Layer 6 of a small transformer language model trained on English Wikipedia (12 layers, counted from 0, width 96). Numbers have three digits each and are written without spaces.
A neuron's activation on a vector x is GELU(weights . x), where the dot is the dot product.

Input weights of the MLP neurons that the questions are about. A number n stands for (n - 500) times 0.0018.
n25: 462339638174370437582290486594422528563628765528652503447503462520614490370627314450533453322664486358453547373345407456604390487448583625418348393424393639469557497534462386504538522410363552336580631327462384652600262531705594740482326445349576482602555520278603469443694472416577580550
n27: 346407416549330422311447673582416239537590760745350668634352491566615404349559569520500438706572735553656452617640441398731446204486212635710332547772519582477660399536650575328393529530455363409427686411527411328744637487749304801458318370244345518196442815706492495356482855540574309530
n38: 318246687516456458504417541533346602758532675618350738719481431720663465582621516678436441564676929627517528532591258426427452246447496435513484651411596297560674213600764688297588604428440443561463620405561474461690552540437524639492496231535447537553532710512643463321297333626451484612
n43: 428457416425594254466463610379655383652490572479743580361369490603540694714534351508364503500422755543507317385511439449626544585493487416560694451408444421439688487483390415594591541535581494290590409584439541317544397348514407472486665409523678747559429708372510267556459686424337531454
n60: 570356500507538455697619704609644422544368563413374630432540437459426621493528726358555330718555453681591368465273448519633324484563608426450507446385464525434629574559433629347693548409715355489429511541573438211552526503750486703486577500534717649528442531576614486432594279581730703423
n65: 285411515364409432523497512415467494537448432412339517649439468528460649509575659561472665411512615503451554291640448478666575422591480460449631642541314471364663412408673554372514476359416486547583336543581454554483473621554427488414518506455441515429710546330394529353526523537397296648
n69: 290572489430404448270521496507388401692602532535254730557557511537407757568671603488456641664438529658522640444594447519328587400768537358507630598507446560549612244705680551543573468484465473546468655397514366572644336479591507387482571256452652554536621669594431401381278390558379405497
n70: 603476583589389266308575536695454391717702727744414381665513441526892305536585523431344557304731542469571329473240585187509616409495309615574430737342389636397605688504432486375580368458724496332464698323540139645424446198369591763518550259469364688344367544482744351486649346452601721604
n73: 420492422626388504437496487713360577689298752517699463556366508762536520641458688430460517441659443496447463664495247437559437562432361559517488517822483819407409254483670138535216604551517396713316669600589394203842512471474619636526296429302474504263504425333449627452678721352521547322
n94: 461512477549389489500407500543577490470536622438412573500494585718503686540542331403431423688471500580483548760465366503484691536546588343497449335480513484526598335616631372607445285415591299427272520548278448500555425429581694461497434438503776510593419862487482421540513605614417546362
n97: 496199486425496353411496360599708505663348622437841592450251554596714582536687668456194601580659584456743417634265214519504487380491504634357391417581316509527593526473693634674398402275420542631677514460728354212388533566291595527285626473156919381536496623319383603569662473243559406663
n139: 554529379656503426567472331338275471598532377733575605507548121587462493638596696425541709500468407476455417368519475443489390484780541592592640659360717561368500209387669504628564490437734361637395408304521413462604464553578688453463619411507450478518708461489597568555435507417253611431
n181: 437539579519425412817429549368784309681563481757742424811477321612546323598760383468185340553653415585399589404583370329529466246461155696610972275573545631288667383663631385604361584527519541520598366495486059505500438533600754656490378318585646682416271638471833539505437733397314553648
n202: 446530648430424471365359512687440454804418687525401488631563591548531369479467567400183597516944620637724488656531648557645386378599440733274456530603424550558575328524508300424630406481607457783316453415401408496628277480483363575470205320311600521383484759586411496339570633356755392749
n204: 683297301591413460430428454603373564535451304617610510396510518469624612332454518368467486619615449652574328402534511636489437373624514639529438442465616365546588462552447602529409342470903350443586399524341365397355639444537721507525767545500500583407437417521842412507369429531504744645
n205: 363319611640482469500248411480313634504400618456573729660461258523671422561584443451254410452623609784450527520651661319564464277645481444492500600593831621332472324703714512385456504466796412350190533429496369594404611508663333686475180332516585676385353441532508593322605500567602383554
n230: 599525366408412432503450414316574635550555497390583513454543431603529613430449667265374517537334357275443450568335397496479514519541616877525409422418493707596639417272562341662687356535664506462385493571267260517428365534571625742602552510393586517441608449286567534518607386393594524536
n235: 369545381699500473347440609504277547532554286624601719323559342530627437226615563487468515573500693591528564707533558426477454482763604805504541444546579547435560350439461201366592504518496412356609587474635356474527482268460570411102457504166477575312500576313651628222454558275543519430
n239: 465565390706614449404507510451557458475507343618469626574493410507504309627573433511329507442425331357475591338504417266524359590524684555489663496604432367255590153527538282489613621384359411412577603452465426344497376373615616413387462497483510705429301585503587705404357629227394507580
n243: 459592428345500340553665488616309749552160529500376468357528397448400670375754438428478331720354718504612540296421463394718337394760369456627500747591403591389560448598483648471695353519802477400542470512443538528438394366791587430307508402468558768701646758642385446246706488384504702500
n260: 445414225464365373613468596303629559564467489320662604526250463593527341221398392520500414653329443407611607639284364496224431524482383414454360344493504404489554539475437409673446547452617427556630459432368514439485382293504734485207592372446555683694475554424551544424625237325377673384
n262: 410472440368350493376443685441415196536422677437524580468433394519575508365492318332331634628735593615920530531542168441316233165653594558633573456567436319539507424558571468648658396412562378591666540661324533386742529465427449713384417477553634444520597527573460527592222425413377406519
n293: 622280514563439476465483383557377518605497581633381363500527342374526655443402422326529678385621475668529217500196423628689302494697429470587531620574532581514630344413317619432472163389521454412521658294329533493574423393511571624514669483381468532382431483597435658637612514537621560604
n329: 547461507311304462374281402534510449503420598406470497633401463591401262476726557621630497685404715712584477487554513332610401420620436607738666638480517413603517422546510459332487543329696396507449606503573481432403479549420561221531339474471513412561467464335578423404323651678480580641
n335: 614599368390493265366392320496404615786315468364482678776356322638591527431450648473526677433560574413675490585473386588685436635568431713585507529418379335532448500500597581646549366450681463680496478734486473528486454482474367554449514239330514427351581605377500586632582367316666596476
n339: 559565500607500500541452458511461588484490497594427717489700639433581456539420373454358324624555612466598520293507417496587620420514312507633280371660586381472617564565413443600363135471693103465307500558524494442576484517475384542454287414473758680387383483500552552504517636493363514380
n355: 546417388310421397500603230373551420533520750520672513628348540625489599513572731544649348575405521361552516572465464383530624430513561613561678688358507470428637510490656442639435491488490469463507402137447515529378370337332403430297573451516477547675497588438540543446566367458252464424
n357: 622493572452561439467417519485653624534566586593622446670582422317669707793552586614492326713511488500481453412456448595448628459556471528592562477407287448360742475548567401470584083510522363474283405627393403211507191420673459425417478537468560587560292471427538634374333530417335615351
n370: 406479440340479302576443414470449485580611527623611417548200482560463700648517586574534560491581457237555472529472430572456436589447602519500374446477361553582624443506494497542633436429485392500384371425401500591608309572619565497392535456617579449610509391630508597717585382437390550365

Each question shows a token from some text and the vector x that enters the MLP there. A number n stands for (n - 500) times 0.011.

"\"": 511536572499529891511504515393561508474545483557540546384435552571560543517594533505603485515545430413551568523552524417515456512394494567444498420499492439646407445530615493604495542462459550448523468487560564498433601542397546440641449547571471475503563510401480462604520572490502514618
Which neuron lights up most? n97

" $": 574608487510494741590442487594445521468564271485526462534430569491540368529578444524502610417436544426457565505527581591435517614381435460472606487488496470588224538592455611467474613454484626496658541538566513546478617441502370542557524503513512406223454415463512544462529460482483478485
Which neuron lights up most? n335

" in": 536604539469516829483516451561413555557499500515463500537538622450483477412516487490545505489521463522433435471515553360495520446509466429479536581465545505483450540512530445542499466566505539416522538393597521580479549550418533521699513521516484443538470518545545490525461488485400559579
Which neuron lights up most? n70

"–": 639450455530561706466491504463519483534555386561503510551434492464438511494409462583535487460464459398490516537435529624560557687326524354467533527394469482533276500445465674558461453595502442480586491497379786577341700562444297428601588457513460548491570595453455456469555512447501573552
Which neuron lights up most? n335

"ple": 601630475406432889459523587387481522405549478481562446472504615465483500575469296481369480493498480474430543593492504477595571513530512536416471326508445507552475510531460523466581571532371586519508504515561605574571561585558465441571509629469559464457558550496501530532568530441417562451
The most active neuron and its activation: n25, at about 0.71

"bl": 467570550454577850481507489372600507428451497487495566429511514409460520479538289525661538517499504518462552474636484505549484566646587449445632417532539541460379496533562526546527516619639453570626449524649747534474529658252506430542441572560454413632556408548490537506516538502466500435
Which two neurons fire most, strongest first? n329, n262

" Tom": 491561505556563894478569516455552449398514547482551499463535709446560574570475416372640471498485428487528583715502575469417536620414518420356481455500525462486360501531448437546480493511450481493536579478489609465537595487429525561552517642504456427573415501481469512462516472448529479420
The most active neuron and its activation: n94, at about 1.6

" with": 552588601480462860444454507536525490517481506515427498530621583525439497497450512361561465453485436481357475598552555578466582510495487477424455513512473530525475470488499488486487481547481531462479522448502499502464514592625515473703454502537538495472493507540441465418467497516524541508
Which two neurons fire most, strongest first? n94, n202

"IF": 512641344567503799473608537509576492377511413414499561587635633501443453502437524490423391503370452435432522544480501416502451618398515485421460530527456482491305549546493476468553554590485574459525420506566657540429631489452396497534420573466464511637488491535508557424465467446375387497
The most active neuron and its activation: n239, at about 1.4

"V": 538631437543514797423551557552527492366544365420526537473569517451519415411457425582444443505406504425370526526558485524421500633459538462395456495500462503287312487501440457511570525579549547509595480542535602528485654471453437451532454591478522546560461445524558522467450518389410391456
Which three neurons fire most, strongest first? n239, n235, n260

" hit": 554604511547528876475470485434679596479597360572493442488574579491401493434493538432510491476482424490484510396522541645511640489560477534446494393431497626621433490468556455463475485441638538494444438526514336556492669633552406486622434526512536378518596443461500487442489528537540480495
The most active neuron and its activation: n230, at about 3.1

"H": 514655512523468858442576495386541512389561372491489505370474505441370478526440389588623493470445542516480523560559515466541518686566442454486548435571579446432433472499514472503518570556393612530501520495603714523485544440428498454536533595477427498517472472520467512466471625443457493419
The most active neuron and its activation: n239, at about 1.2

" his": 638514522495590879484409542517580454477529450496511476479480489530553533397482458651492463552505453542488477561572512401535471502439513449469531560441523499671334583522528511575472559510492587480475601588417629463537500488553438540658455452489443471378494487470422496458495547464509496488
The most active neuron and its activation: n27, at about 0.42

" including": 580567557457520823428421515532538453545483520521514476584543529471493447541446538481493503486499488493516485486492494532472486467498520479465469544493411522588415487511493465524484547600505525514422592440504474491480520485533432454716477548572526471492465434529427472506402450561571469557
Which neuron lights up most? n202

" as": 453498470486563882492366477505459520539515422540492504419524493496553481440481489455557435401546519455450444547582567549542442452431452499409432567489510465493493546473511462507445482510489565484527558465514624471464638592560374557661462552508373396460425592532467507423463482485502496593
The most active neuron and its activation: n27, at about 2.4

" \"": 515529521485448833529528489527455405537554374444420479483535651468603502471497379422617427497492370477580518594462601554388601571395453448431401455464496471628291494537559516535415594530462438474548533451525550443394586366444435467594465556434557524534468554395464559562565448383425546609
Which two neurons fire most, strongest first? n260, n94

"s": 471542457473538914463511490572477418469489477499511499491404415517576515462496485510481436539491530531484498534664478503600487460445432456469515475475471483585339570490575526477476575539438572537554500482541600519446639482563515476650557490480425463464534527570476458550506597507537488546
The most active neuron and its activation: n27, at about 2.6

"ification": 563584563461528792522516584477595476448518480529448381523550744426414484590494519529541565597467506404529496478567467623471458468390477464505481441392394443616478686584490533544470381517373563580429386528563502398578601600569429497650575518600639460463533460535410485557512552494379497540
The most active neuron and its activation: n357, at about 1.6

" the": 492582523439480825467501554550537500487509484522477503508564547504579503561543496498544468520558489549523465538487429481500414523535429500467507577518504579543359518445515487566525489573521587516570491548523576556578537483489573480707561461484458539478518558468484562510546602441487511505
The most active neuron and its activation: n73, at about 2.5

"-": 558503492480518615447573474513665529565549470474513374470561601545451608479381387549357496414396532432582537425555518521565514679374564277466492440647482457526445454423369579511531543617373503533529668550459827547371635481505518473614643482481466530492577489523356439509465473405439488637
Which neuron lights up most? n43

"lete": 522525561406443929448550592388547519471593449469538495535539531558556536550507483379451483458495483455490530532438471443518512444430507494482412433478418531577374625490522486467473545574464517501449389574515521525507597633505414496609334517505495409643533479428494492520476522466540535572
Which two neurons fire most, strongest first? n25, n230

" one": 558630546443539863521448546533602560498514497481560459432584530474566484442592480537515425543479498475418613422576466494433527430378442537450549388473442541498316568506519497526519500605639618555540482598417458498361582543514561519616397529552504376576462511532535528517523489528510428502
The most active neuron and its activation: n181, at about 2.9

"po": 463435608475527841463384561573470522409483580439615465397377554514398478603380410517524568453501401508383527451471555501573491551465590484508470528430441560476392504489476613507530577490399585445553479393530563538498532687381194468523537637573539364527463531512513555546553525402378419457
Which neuron lights up most? n25

" they": 468514510575557908569492473568562490498549428515544447565503569532398472465470549677498472543449474606490502475598582401464578493448477419519545506551542562521362652519514539454454594511522562509437487553555561458346600435360503461611449494491422314422419534561453553475439546560496501521
The most active neuron and its activation: n329, at about 1.9

" reviews": 428617574533521850500503568514499478511607437556449497494553670564487534644458529542529558494486456538666538505637537595474583526382513454485466385369472494757445624461543544565431413519546511471412487524516477468428534527467533556649508493480562368552587561457456468479459447492466572448
Which three neurons fire most, strongest first? n94, n339, n69

"avi": 380444492460586787566607550384610377433501436364505420354428519496445558525444424475574487529525391448495526387505470601505506562316517396426438436429360607482439725518475530531534541566322439562372465419586637545455527652454444523549533571550433403630578290413489567533557509425345556423
Which neuron lights up most? n370

" farm": 611615473500527940534614545420562461458456437514534410483538750456470547498464500630556498581499510416549511531474470585422605454421500511504443382468445545690412484457493477483602447482458504478475466590482538503529524556438463527580499604497472419509484457503425520487496432509449578498
Which three neurons fire most, strongest first? n230, n357, n339

"ting": 518512590463468895456548539462462500475608410475390500570499638469446545495559386374513621538506573508441515532509500641459591431551503460471444458481461499592451532518516502492465517451446544547515457492525593507527520580545385431654568516582602536463580439533432479516480520512491591453
The most active neuron and its activation: n69, at about 2.1

" to": 479522514461504886491448536530489531563502367455510568570506546488476479508419562562521445456522523541498445490508415448460489480561482524501548541491524535615414471468500508493475545624506517486510596456546631545510537511534486502686530495515535610388455503499506547451475512456496505547
Which three neurons fire most, strongest first? n38, n73, n205

" car": 603612547473604958523567444381487548441535431443658434476565675393465575511455470555574442542481606460513535499480477505513567473526505545484365425501540497634427523469430512448561461526478575510520522547568610509542491477470405470539434599479410460474470513484399559504553487527425538541
Which neuron lights up most? n339

"bul": 424486496505693838467622484375425513451570408385630414457395522476401593627427480529574495439524470483390535367563465625633461516560587461427369418355506554535468497392540448553554540557405510495512453477499518544536531566486333552540468680524343382634519421535472551505490445429359499429
Which neuron lights up most? n370

"=": 520577670488729836443520507594579520568554446590507444513534442504435505576489510609620357480476462454465487458372617549467518583386381640457540510555565500583369823655624499529517443574444428539519441431503491439572645363530497422544543512482457479549502462394467475446536408462409488483
The most active neuron and its activation: n357, at about 1.5

" being": 483572484470464890451438561580514459510484482534437506556537574508515501485526514617441371515526555476505521579576445599511553432493552436473474493469545531585455505509504565511471516610537513467444545523457524546508494545511442577687453516451501552463502591549510519479464438503510469502
Which three neurons fire most, strongest first? n27, n38, n202

" players": 528516503510573915491471507496554516475550467537529540545562618556470525463491638644535474557452511527477516513633552571537609479379513467537454390433611529646428658466524512580460494545597530506441473554544652487424502507517499404631481510583478404509520508505466506536547534549561556500
Which neuron lights up most? n339

" cert": 757549479502717803504569520492556650484552411539524439456615516346436538478575557494508506529522567337525481521568505608411490496495533497429371448530391393583362730590329482666510437598393589525482499544607525503534495485542384405533473601501425532505556517591581565508486454461347570435
Which neuron lights up most? n357

"lu": 662460544397552837536584517443446512420442442404589422431482538405436547558514507638500420481486384466322524375478536528534560525501500507439530511497402643488515480471467633443511623523434566474474485472520721520448554585510308451501537685531398495614477464569531607545525332432336419427
Which three neurons fire most, strongest first? n355, n65, n370

"PI": 490598344547526789476454581485464481387523473421471650582610673519489435535547473513517468521409476440452555635567467455558475610454507414357459433463442430544293563553484522539459469578533550475513413570528703550423618517429418481575440560573553521631539616475455549501444472477321475421
Which three neurons fire most, strongest first? n94, n339, n260

" and": 483446521539488914535477543559487463485499460550454463487522502542515527495373449496443518456497544491469465568540490610507530500472457526389582513481483521591445550523484579470502576537486583500392498479501647486428559449452499538672501543586448531497496510484501423473447494570456494519
The most active neuron and its activation: n38, at about 0.41

" making": 429592542501555902500458524413478565490608419516522512583521535469472485483502483369564525405530521509425514471516428612541469459564481543352420431521530501568429567524597496517520489549524579388398495483557420510429583516525353575639462476578529425409502510466440496482444508541576515540
Which neuron lights up most? n205

"\n\n": 497554469413555812490485534542529599560505547418486549558441586595416496540453524558519379530579386481529482499503478472520508649425445507412465535501516545579231584473577412445521549595469508506555548512543501486533649398430461497602507493510512530469501517439480511455512576373538488571
The most active neuron and its activation: n73, at about 4.4